Layer 4 of a small transformer language model trained on English Wikipedia (20 layers, counted from 0, width 128).
A neuron adds its activation times its output weights to the MLP's output. To switch it off is to set its activation to zero at one token and run the rest of the model.

Output weights of the MLP neurons that the questions are about. A number n stands for (n - 500) times 0.0013.
n13: 503 433 373 434 534 493 421 603 531 507 358 644 513 477 592 367 417 793 634 561 516 480 431 384 439 538 558 435 463 497 385 523 523 588 404 519 497 483 661 314 625 510 359 303 497 674 513 381 387 625 495 395 443 556 681 613 697 665 314 510 562 699 591 471 552 438 473 667 500 290 480 262 335 630 422 365 304 625 585 632 240 347 473 618 427 420 656 349 641 560 601 507 359 474 760 532 586 211 527 510 542 608 373 493 394 601 484 555 425 493 430 605 541 546 530 599 452 654 570 689 666 531 529 523 632 394 493 560
n22: 656 562 359 871 220 500 583 554 534 781 413 524 379 463 706 407 430 448 693 514 457 586 570 467 379 539 332 500 497 580 484 574 412 449 576 494 415 537 476 608 297 455 435 490 527 493 524 201 513 551 121 556 230 556 636 589 610 623 526 405 319 536 490 458 598 461 517 464 557 476 402 433 408 547 431 531 641 429 500 476 470 562 585 334 473 395 444 463 629 463 572 427 612 553 267 587 490 444 590 432 490 541 449 490 298 447 390 407 411 326 477 368 521 690 446 614 236 576 315 647 566 566 648 463 680 372 691 622
n77: 388 604 600 442 635 468 605 532 478 401 632 565 398 539 613 570 359 607 439 671 416 445 749 538 378 427 383 626 572 564 521 514 576 740 400 626 271 375 381 582 489 393 597 705 450 654 681 307 626 522 532 376 486 698 468 293 543 589 382 563 542 379 580 469 384 419 390 500 583 374 507 486 714 478 264 604 478 436 479 588 356 521 689 535 564 556 601 395 576 293 244 419 561 347 526 431 360 447 574 330 697 394 518 464 795 500 308 633 362 364 435 677 613 486 325 426 503 479 392 449 552 553 497 710 297 522 222 518
n126: 552 511 366 766 414 388 591 448 462 471 504 355 458 580 542 496 576 496 760 552 491 538 375 550 665 745 485 473 519 555 511 290 638 136 733 447 587 570 385 201 310 226 597 456 734 345 399 648 583 680 422 638 474 587 595 385 569 613 657 493 500 375 579 618 385 619 436 336 467 537 500 486 284 474 602 519 699 430 431 376 363 517 478 525 511 612 543 423 530 354 724 347 336 423 414 642 385 594 519 366 569 609 560 481 622 461 379 492 555 610 606 493 560 349 456 538 439 387 526 423 527 555 302 427 248 670 748 206
n173: 444 462 466 413 349 369 645 708 632 604 414 271 300 430 771 524 447 613 362 595 583 584 617 462 489 481 500 435 389 695 455 500 520 544 666 653 342 414 551 325 255 628 656 799 453 351 504 484 492 695 352 566 622 527 713 787 527 306 451 607 596 508 508 530 427 504 380 384 622 461 504 575 322 441 353 488 429 317 698 488 462 360 492 426 359 529 496 514 369 762 565 550 211 760 477 523 402 400 362 579 731 456 405 603 530 834 551 379 218 629 391 639 488 520 708 117 386 570 441 619 504 474 365 582 516 327 561 520
n202: 479 464 409 366 624 573 580 419 392 453 500 561 413 547 594 524 743 566 431 651 348 510 632 381 569 395 361 401 551 537 402 642 517 535 451 532 618 483 288 380 537 241 441 561 530 309 455 598 444 352 459 677 527 420 540 278 571 500 395 619 403 572 396 573 666 557 673 299 507 361 569 312 620 476 624 408 415 496 309 635 586 309 528 544 541 486 258 491 552 782 490 547 555 587 564 415 204 566 556 678 517 500 452 630 490 625 567 283 500 551 539 567 507 693 517 514 483 507 653 513 769 506 520 402 460 691 251 366
n230: 544 585 388 402 493 604 770 383 257 550 850 603 510 482 577 564 671 586 399 489 560 377 387 539 560 722 515 720 566 227 482 314 611 582 757 556 328 588 448 675 464 486 259 643 735 736 604 496 554 496 202 576 419 590 663 507 431 583 408 482 536 539 385 553 561 360 504 601 647 691 622 336 537 566 313 546 599 605 442 481 225 369 262 413 431 618 500 463 426 574 425 366 603 489 574 546 588 611 640 419 536 593 500 397 496 519 438 511 565 489 574 464 343 405 445 635 489 666 306 524 660 394 440 235 674 430 424 511
n262: 573 667 476 215 559 736 432 554 676 341 382 319 537 543 555 622 481 448 397 620 403 467 557 472 385 292 742 295 616 500 510 371 504 292 455 404 642 629 591 567 589 344 646 554 418 530 518 658 349 566 993 330 742 426 397 451 333 618 441 444 500 590 460 510 579 341 548 607 677 439 525 782 500 623 376 485 435 388 536 548 616 430 365 532 776 601 518 585 438 635 363 450 438 653 646 448 331 377 474 384 581 665 453 478 517 519 710 648 475 665 721 464 368 443 590 441 458 468 489 524 710 567 445 578 422 514 418 289
n270: 291 531 644 845 624 404 604 679 322 628 221 398 365 315 445 512 273 329 357 488 395 666 500 638 694 692 442 386 242 387 422 528 590 698 605 357 412 358 291 390 568 555 744 777 625 292 479 691 365 475 359 280 516 444 556 563 508 653 292 460 424 571 343 394 420 659 753 440 577 524 553 283 549 533 476 525 443 302 364 525 595 790 525 384 553 593 421 596 184 451 440 572 541 420 194 347 541 536 475 361 400 517 496 345 583 594 669 320 216 391 442 508 645 536 305 450 461 604 650 519 487 598 504 331 721 708 458 590
n279: 451 656 566 406 537 358 508 472 541 635 584 439 306 743 392 632 588 483 667 320 609 644 688 343 535 597 327 642 573 496 624 588 666 275 217 481 591 420 638 735 392 702 262 346 420 632 304 387 622 614 573 492 528 667 655 406 309 236 488 653 480 360 475 609 538 338 521 393 613 395 553 385 313 601 603 609 556 397 631 111 394 356 480 540 737 315 614 606 419 524 531 655 484 488 529 240 710 571 321 553 468 307 581 597 328 606 400 600 571 556 438 568 426 708 496 550 437 484 403 615 328 673 593 352 672 528 758 232
n312: 426 444 503 580 385 582 462 456 411 514 388 555 417 558 444 816 523 590 454 445 637 404 496 564 472 300 671 289 555 381 472 311 592 626 425 649 538 341 522 583 392 549 412 573 450 616 629 624 369 482 708 371 500 711 342 397 464 367 500 617 386 240 452 302 534 496 333 590 474 449 735 330 415 262 561 413 544 569 507 548 564 337 625 410 725 268 454 483 555 463 411 245 669 414 711 398 664 386 440 331 579 489 529 493 577 485 388 485 486 399 636 288 556 384 696 466 355 572 584 635 576 547 472 799 828 536 710 529
n324: 504 369 456 637 605 472 547 223 471 202 713 482 311 134 486 507 732 456 303 331 613 551 461 552 517 695 340 452 708 447 552 362 435 486 540 642 543 755 514 297 401 370 472 486 472 398 468 663 628 442 350 563 493 493 560 378 335 655 565 309 451 706 540 524 400 382 493 514 446 496 500 350 572 443 738 470 607 263 567 536 472 377 525 496 397 727 552 588 388 658 392 216 579 623 418 545 635 601 441 579 524 475 382 493 448 590 701 614 342 450 480 416 438 567 546 463 528 637 528 544 519 593 514 380 602 582 669 618
n370: 331 482 667 530 549 551 634 344 416 690 318 474 623 504 628 546 431 519 310 568 469 314 563 590 594 604 564 565 451 563 608 619 178 855 592 387 706 467 354 782 526 604 716 530 533 374 628 448 500 496 332 328 545 394 529 725 404 603 303 565 489 593 398 529 415 613 587 555 448 414 410 351 669 433 277 527 526 492 526 485 438 603 549 379 489 702 427 656 481 673 202 467 474 489 505 593 515 246 661 627 500 818 395 433 439 633 445 450 386 563 468 511 637 474 496 256 735 566 612 334 515 483 350 426 423 493 569 661
n407: 576 484 428 621 784 471 610 575 479 447 292 316 539 714 404 474 414 231 651 386 167 666 202 597 443 520 611 478 378 430 488 645 332 614 534 326 707 330 345 526 475 496 544 642 380 427 252 845 614 534 306 275 709 287 570 512 269 500 460 638 320 504 674 738 400 541 458 488 396 392 845 186 563 387 455 288 392 620 484 652 488 826 411 537 683 448 622 542 466 534 545 447 592 455 446 528 446 203 487 395 316 508 685 508 560 443 479 500 664 272 548 570 419 649 496 419 654 253 467 528 313 488 652 364 603 583 715 450
n418: 601 566 260 571 413 700 497 543 438 440 664 432 453 500 473 602 674 456 458 587 462 591 532 559 535 607 332 711 511 688 683 468 432 500 574 510 500 308 486 775 606 514 445 270 313 357 522 668 727 689 478 282 471 588 479 385 500 677 535 333 581 714 340 517 552 290 391 415 668 457 493 322 673 597 493 266 479 540 405 438 654 389 475 616 511 705 580 607 410 771 336 496 572 454 257 462 554 584 567 601 416 453 468 529 483 357 458 249 553 639 545 482 369 628 436 628 413 447 557 201 396 543 562 521 543 593 452 670
n424: 443 465 450 439 386 634 451 668 500 792 73 725 496 623 431 525 334 426 423 297 660 414 512 481 687 415 545 467 496 770 496 516 613 423 355 245 504 628 460 396 441 400 430 536 512 373 261 640 254 528 723 662 532 457 496 762 599 619 183 445 363 388 419 593 296 335 488 626 396 408 528 538 464 395 508 458 524 629 326 630 555 403 468 354 456 316 438 409 289 472 637 500 234 488 738 531 460 496 425 770 335 598 649 782 612 361 488 620 524 357 331 654 606 329 572 484 648 358 508 584 775 291 462 516 337 428 409 561

Each question names a token from some text and the token that comes next. It shows the activations a of the neurons there, in the order above. A number n stands for (n - 500) times 0.043.

Then comes g, the gradient of the next token's log-probability with respect to the MLP's output, scaled to length 1. A neuron's effect is roughly proportional to its activation times (output weights . g). A number n stands for (n - 500) times 0.00083.

" do", then " not"
a: 481 521 542 500 493 484 497 513 494 508 499 452 685 500 524 495
g: 712 411 580 546 502 326 510 306 401 526 420 466 371 580 577 660 529 511 421 298 549 669 546 682 406 375 289 453 496 549 591 397 709 384 353 448 508 748 498 485 631 504 459 462 494 353 446 456 546 377 495 656 510 451 529 593 335 547 454 455 499 674 187 546 517 574 565 340 607 543 510 466 611 575 503 408 547 479 498 386 521 501 585 537 580 485 555 549 401 600 445 487 474 507 471 544 513 648 506 649 371 428 473 687 576 293 560 170 594 486 457 546 743 425 469 394 644 598 531 580 385 573 430 424 446 455 337 711
Which neuron, switched off, raises the next token's probability most? n324

"|", then " Total"
a: 494 505 506 499 511 500 493 500 498 505 507 476 512 386 496 500
g: 668 403 609 537 355 575 671 413 395 502 610 577 540 400 524 670 416 651 468 406 469 458 814 560 587 556 373 541 584 505 471 504 189 639 351 638 464 628 554 469 454 378 536 646 465 600 585 510 318 517 522 352 482 345 563 675 404 558 555 572 463 505 317 210 658 475 475 512 498 567 417 449 516 587 459 515 545 484 481 511 492 468 704 461 544 564 540 508 570 444 498 517 519 430 477 605 572 390 737 589 493 341 524 400 445 462 550 640 436 463 368 406 741 441 249 428 347 693 613 422 543 474 503 668 661 436 476 637
Which neuron, switched off, lowers the next token's probability most? n407

" H", then "ank"
a: 502 512 501 504 482 508 475 489 520 656 500 495 498 508 485 486
g: 513 641 366 476 650 476 520 466 683 240 398 508 466 404 651 247 540 466 469 536 559 429 390 360 505 512 312 460 451 526 479 612 562 525 531 514 423 720 425 456 516 349 472 473 516 494 594 611 495 638 514 432 562 728 420 397 504 345 373 565 556 532 529 372 603 613 587 506 412 404 612 512 368 393 489 548 607 437 430 443 608 553 356 502 511 634 441 513 426 584 564 466 581 291 478 671 275 535 362 501 540 497 464 608 423 525 493 24 322 585 666 535 514 384 450 668 453 494 660 589 646 491 578 632 621 529 482 591
Which neuron, switched off, raises the next token's probability most? n279

" the", then " gr"
a: 497 505 507 499 499 503 495 481 822 501 512 515 500 502 500 490
g: 483 499 532 558 601 553 457 530 407 329 574 741 502 536 500 782 374 578 536 563 528 557 364 319 450 504 504 472 607 454 357 647 706 623 577 578 425 580 447 405 325 488 453 419 495 354 637 428 551 328 495 411 601 379 537 286 551 439 474 590 617 517 621 453 518 223 531 594 553 441 550 529 773 424 489 339 366 433 406 435 448 493 460 338 611 464 571 468 421 374 705 514 485 387 451 508 654 615 380 508 502 610 338 481 557 355 455 349 413 494 500 412 402 614 500 201 240 445 506 381 453 521 465 573 637 410 474 617
Which neuron, switched off, lowers the next token's probability most? n270

" m", then "aint"
a: 502 493 503 502 479 520 483 494 506 491 495 511 498 495 517 333
g: 325 512 510 539 492 574 458 496 511 537 526 483 501 372 357 580 607 510 446 414 516 479 480 451 503 585 431 423 598 489 590 469 211 528 426 608 574 695 529 563 606 452 449 578 540 419 684 635 658 662 485 589 340 531 626 360 534 498 623 637 440 292 313 615 176 651 558 410 555 486 589 475 678 582 652 522 612 453 575 567 543 493 736 465 392 523 430 497 479 429 488 493 815 696 499 425 460 550 779 426 518 314 379 349 406 409 517 479 430 424 560 485 483 434 442 443 469 520 342 355 534 567 602 322 517 705 561 382
Which neuron, switched off, lowers the next token's probability most? n424

" organ", then "is"
a: 545 707 510 513 504 494 500 510 505 505 500 497 523 500 513 486
g: 673 558 423 458 551 684 496 428 434 616 429 349 562 444 443 551 537 316 424 439 541 413 327 436 528 521 449 560 492 521 481 303 489 594 550 527 472 472 704 606 563 487 396 459 609 414 631 427 405 658 529 537 512 497 521 392 485 411 288 423 769 420 464 605 137 548 422 660 416 469 276 664 243 472 652 469 653 501 475 411 427 478 388 509 407 454 356 525 535 538 586 362 402 361 481 601 580 374 508 610 414 470 546 309 610 369 341 525 635 586 565 470 406 299 624 588 407 453 573 675 524 567 651 353 434 489 380 566
Which neuron, switched off, raises the next token's probability most? n22

" Euro", then "vision"
a: 348 504 432 502 499 499 527 518 116 475 500 471 546 502 495 489
g: 371 467 446 539 610 328 498 511 494 583 454 420 529 470 610 505 478 485 357 518 528 420 639 646 441 380 455 466 480 429 485 415 448 670 588 476 448 700 471 570 487 545 444 587 511 585 408 535 518 747 488 607 527 543 599 480 457 471 490 668 551 609 705 551 604 477 516 319 517 495 564 515 500 423 582 473 608 561 398 542 476 534 633 608 839 488 434 500 569 479 429 408 734 412 509 545 173 734 446 430 440 434 518 515 416 329 528 292 256 588 465 340 560 489 252 171 649 535 483 436 501 573 368 538 385 692 586 442
Which neuron, switched off, raises the next token's probability most? n270

"per", then ","
a: 500 502 507 507 501 514 504 516 502 500 500 499 366 501 388 527
g: 359 492 470 523 506 575 446 523 409 564 455 458 452 594 552 288 373 573 513 429 483 608 430 560 566 558 601 501 423 579 471 580 798 528 546 560 453 583 448 483 382 451 657 572 661 423 504 702 337 323 544 557 610 465 478 356 455 435 628 399 402 431 686 410 442 418 467 458 521 381 579 659 479 587 694 411 504 489 420 588 564 484 341 518 656 307 544 476 208 612 329 324 255 670 549 543 394 468 579 280 401 634 462 402 422 539 449 251 500 569 497 568 437 666 406 365 292 402 582 548 336 539 453 601 587 450 627 529
Which neuron, switched off, lowers the next token's probability most? n370

"le", then ".\n\n"
a: 497 546 507 502 499 500 505 501 515 498 362 505 510 510 492 503
g: 576 785 591 506 483 396 495 463 289 582 473 414 515 397 680 470 588 576 397 559 501 617 448 423 518 558 438 455 472 439 323 516 575 360 602 537 550 228 531 394 535 449 536 478 561 496 546 507 482 687 509 447 534 146 562 498 597 404 786 433 486 483 494 440 387 376 539 446 449 505 407 399 479 418 560 360 600 500 565 622 640 460 418 546 407 584 542 412 607 635 630 452 449 597 521 503 453 359 489 518 637 669 428 746 565 656 472 414 452 460 347 457 303 614 408 332 678 418 312 502 643 494 386 606 231 558 613 558
Which neuron, switched off, lowers the next token's probability most? n312

"ot", then "ion"
a: 500 511 498 501 472 500 519 496 503 495 502 526 502 501 504 495
g: 302 438 557 499 565 449 550 428 396 622 599 591 398 556 540 538 498 454 584 584 524 476 395 608 567 478 467 584 422 463 560 702 429 659 467 482 542 438 562 486 736 499 463 455 662 571 490 528 440 502 511 578 317 756 407 432 460 698 627 359 400 369 495 447 531 183 448 427 509 490 582 454 448 414 599 614 553 525 389 543 616 409 365 530 557 388 459 442 516 471 293 560 620 226 562 523 621 534 334 449 359 426 559 395 412 330 500 642 738 294 551 555 441 463 352 209 388 633 532 539 432 475 267 612 358 529 447 563
Which neuron, switched off, lowers the next token's probability most? n173

"ular", then "ities"
a: 500 488 434 507 498 491 504 517 501 500 505 498 533 498 369 352
g: 518 523 541 525 444 607 548 388 578 362 525 660 523 410 609 585 388 572 494 387 621 477 712 582 621 487 596 538 427 494 504 426 300 400 514 547 511 562 618 551 632 515 606 323 547 594 703 426 540 746 535 363 385 519 213 485 444 417 596 633 513 610 191 535 627 500 369 439 444 539 468 710 576 561 504 595 638 515 514 514 389 481 627 370 621 421 519 417 536 610 463 653 552 602 483 509 439 451 183 669 738 495 361 536 408 467 485 635 328 597 561 269 399 449 585 433 449 542 458 588 630 513 433 557 386 343 489 568
Which neuron, switched off, lowers the next token's probability most? n424

"icip", then "ated"
a: 489 497 511 496 506 499 493 505 496 499 504 500 419 491 213 503
g: 456 638 487 456 663 719 450 580 639 619 554 624 570 506 295 630 534 544 457 598 527 350 385 562 522 480 767 444 470 437 508 618 407 551 420 512 486 625 424 471 316 502 461 507 562 494 704 512 407 551 490 321 499 429 441 690 400 506 637 435 505 507 549 391 549 612 493 533 511 401 481 642 637 281 442 531 628 505 515 546 554 588 632 469 595 376 680 563 671 500 501 594 587 471 518 499 366 605 633 301 405 242 371 677 388 360 567 467 500 620 421 467 782 554 589 702 535 547 726 373 644 446 489 481 640 555 490 320
Which neuron, switched off, lowers the next token's probability most? n418

"iginal", then " M"
a: 500 493 452 502 293 495 501 504 495 522 499 505 507 503 506 500
g: 424 333 440 658 597 608 461 345 351 651 578 482 385 514 517 604 541 443 585 598 581 495 356 405 433 467 258 632 456 486 553 726 560 519 450 546 547 458 484 578 632 286 448 525 410 487 458 310 482 461 500 583 584 567 505 614 480 579 396 453 452 391 458 475 697 332 473 731 642 388 558 560 357 461 483 528 432 481 464 603 410 556 472 401 746 183 524 394 700 430 559 507 601 720 516 617 539 444 661 606 520 437 533 372 366 490 572 608 779 454 417 532 511 775 612 528 369 494 433 578 526 404 548 531 631 357 487 504
Which neuron, switched off, lowers the next token's probability most? n173

"\n", then "|"
a: 495 502 603 513 512 494 485 520 497 375 498 508 500 545 498 485
g: 527 478 654 526 514 341 572 411 481 503 487 584 506 481 404 369 500 541 443 456 489 440 465 635 340 423 420 580 305 396 394 550 495 415 673 486 546 549 479 344 246 401 512 503 389 578 433 466 686 575 489 364 476 540 438 680 463 903 625 641 428 711 574 645 562 769 452 655 565 610 540 487 332 606 418 660 734 563 450 531 389 476 462 530 739 574 480 533 436 504 605 477 557 563 555 574 468 497 500 293 637 452 626 472 582 709 571 406 668 474 392 463 578 430 562 301 328 469 436 600 423 545 453 464 475 393 530 470
Which neuron, switched off, lowers the next token's probability most? n279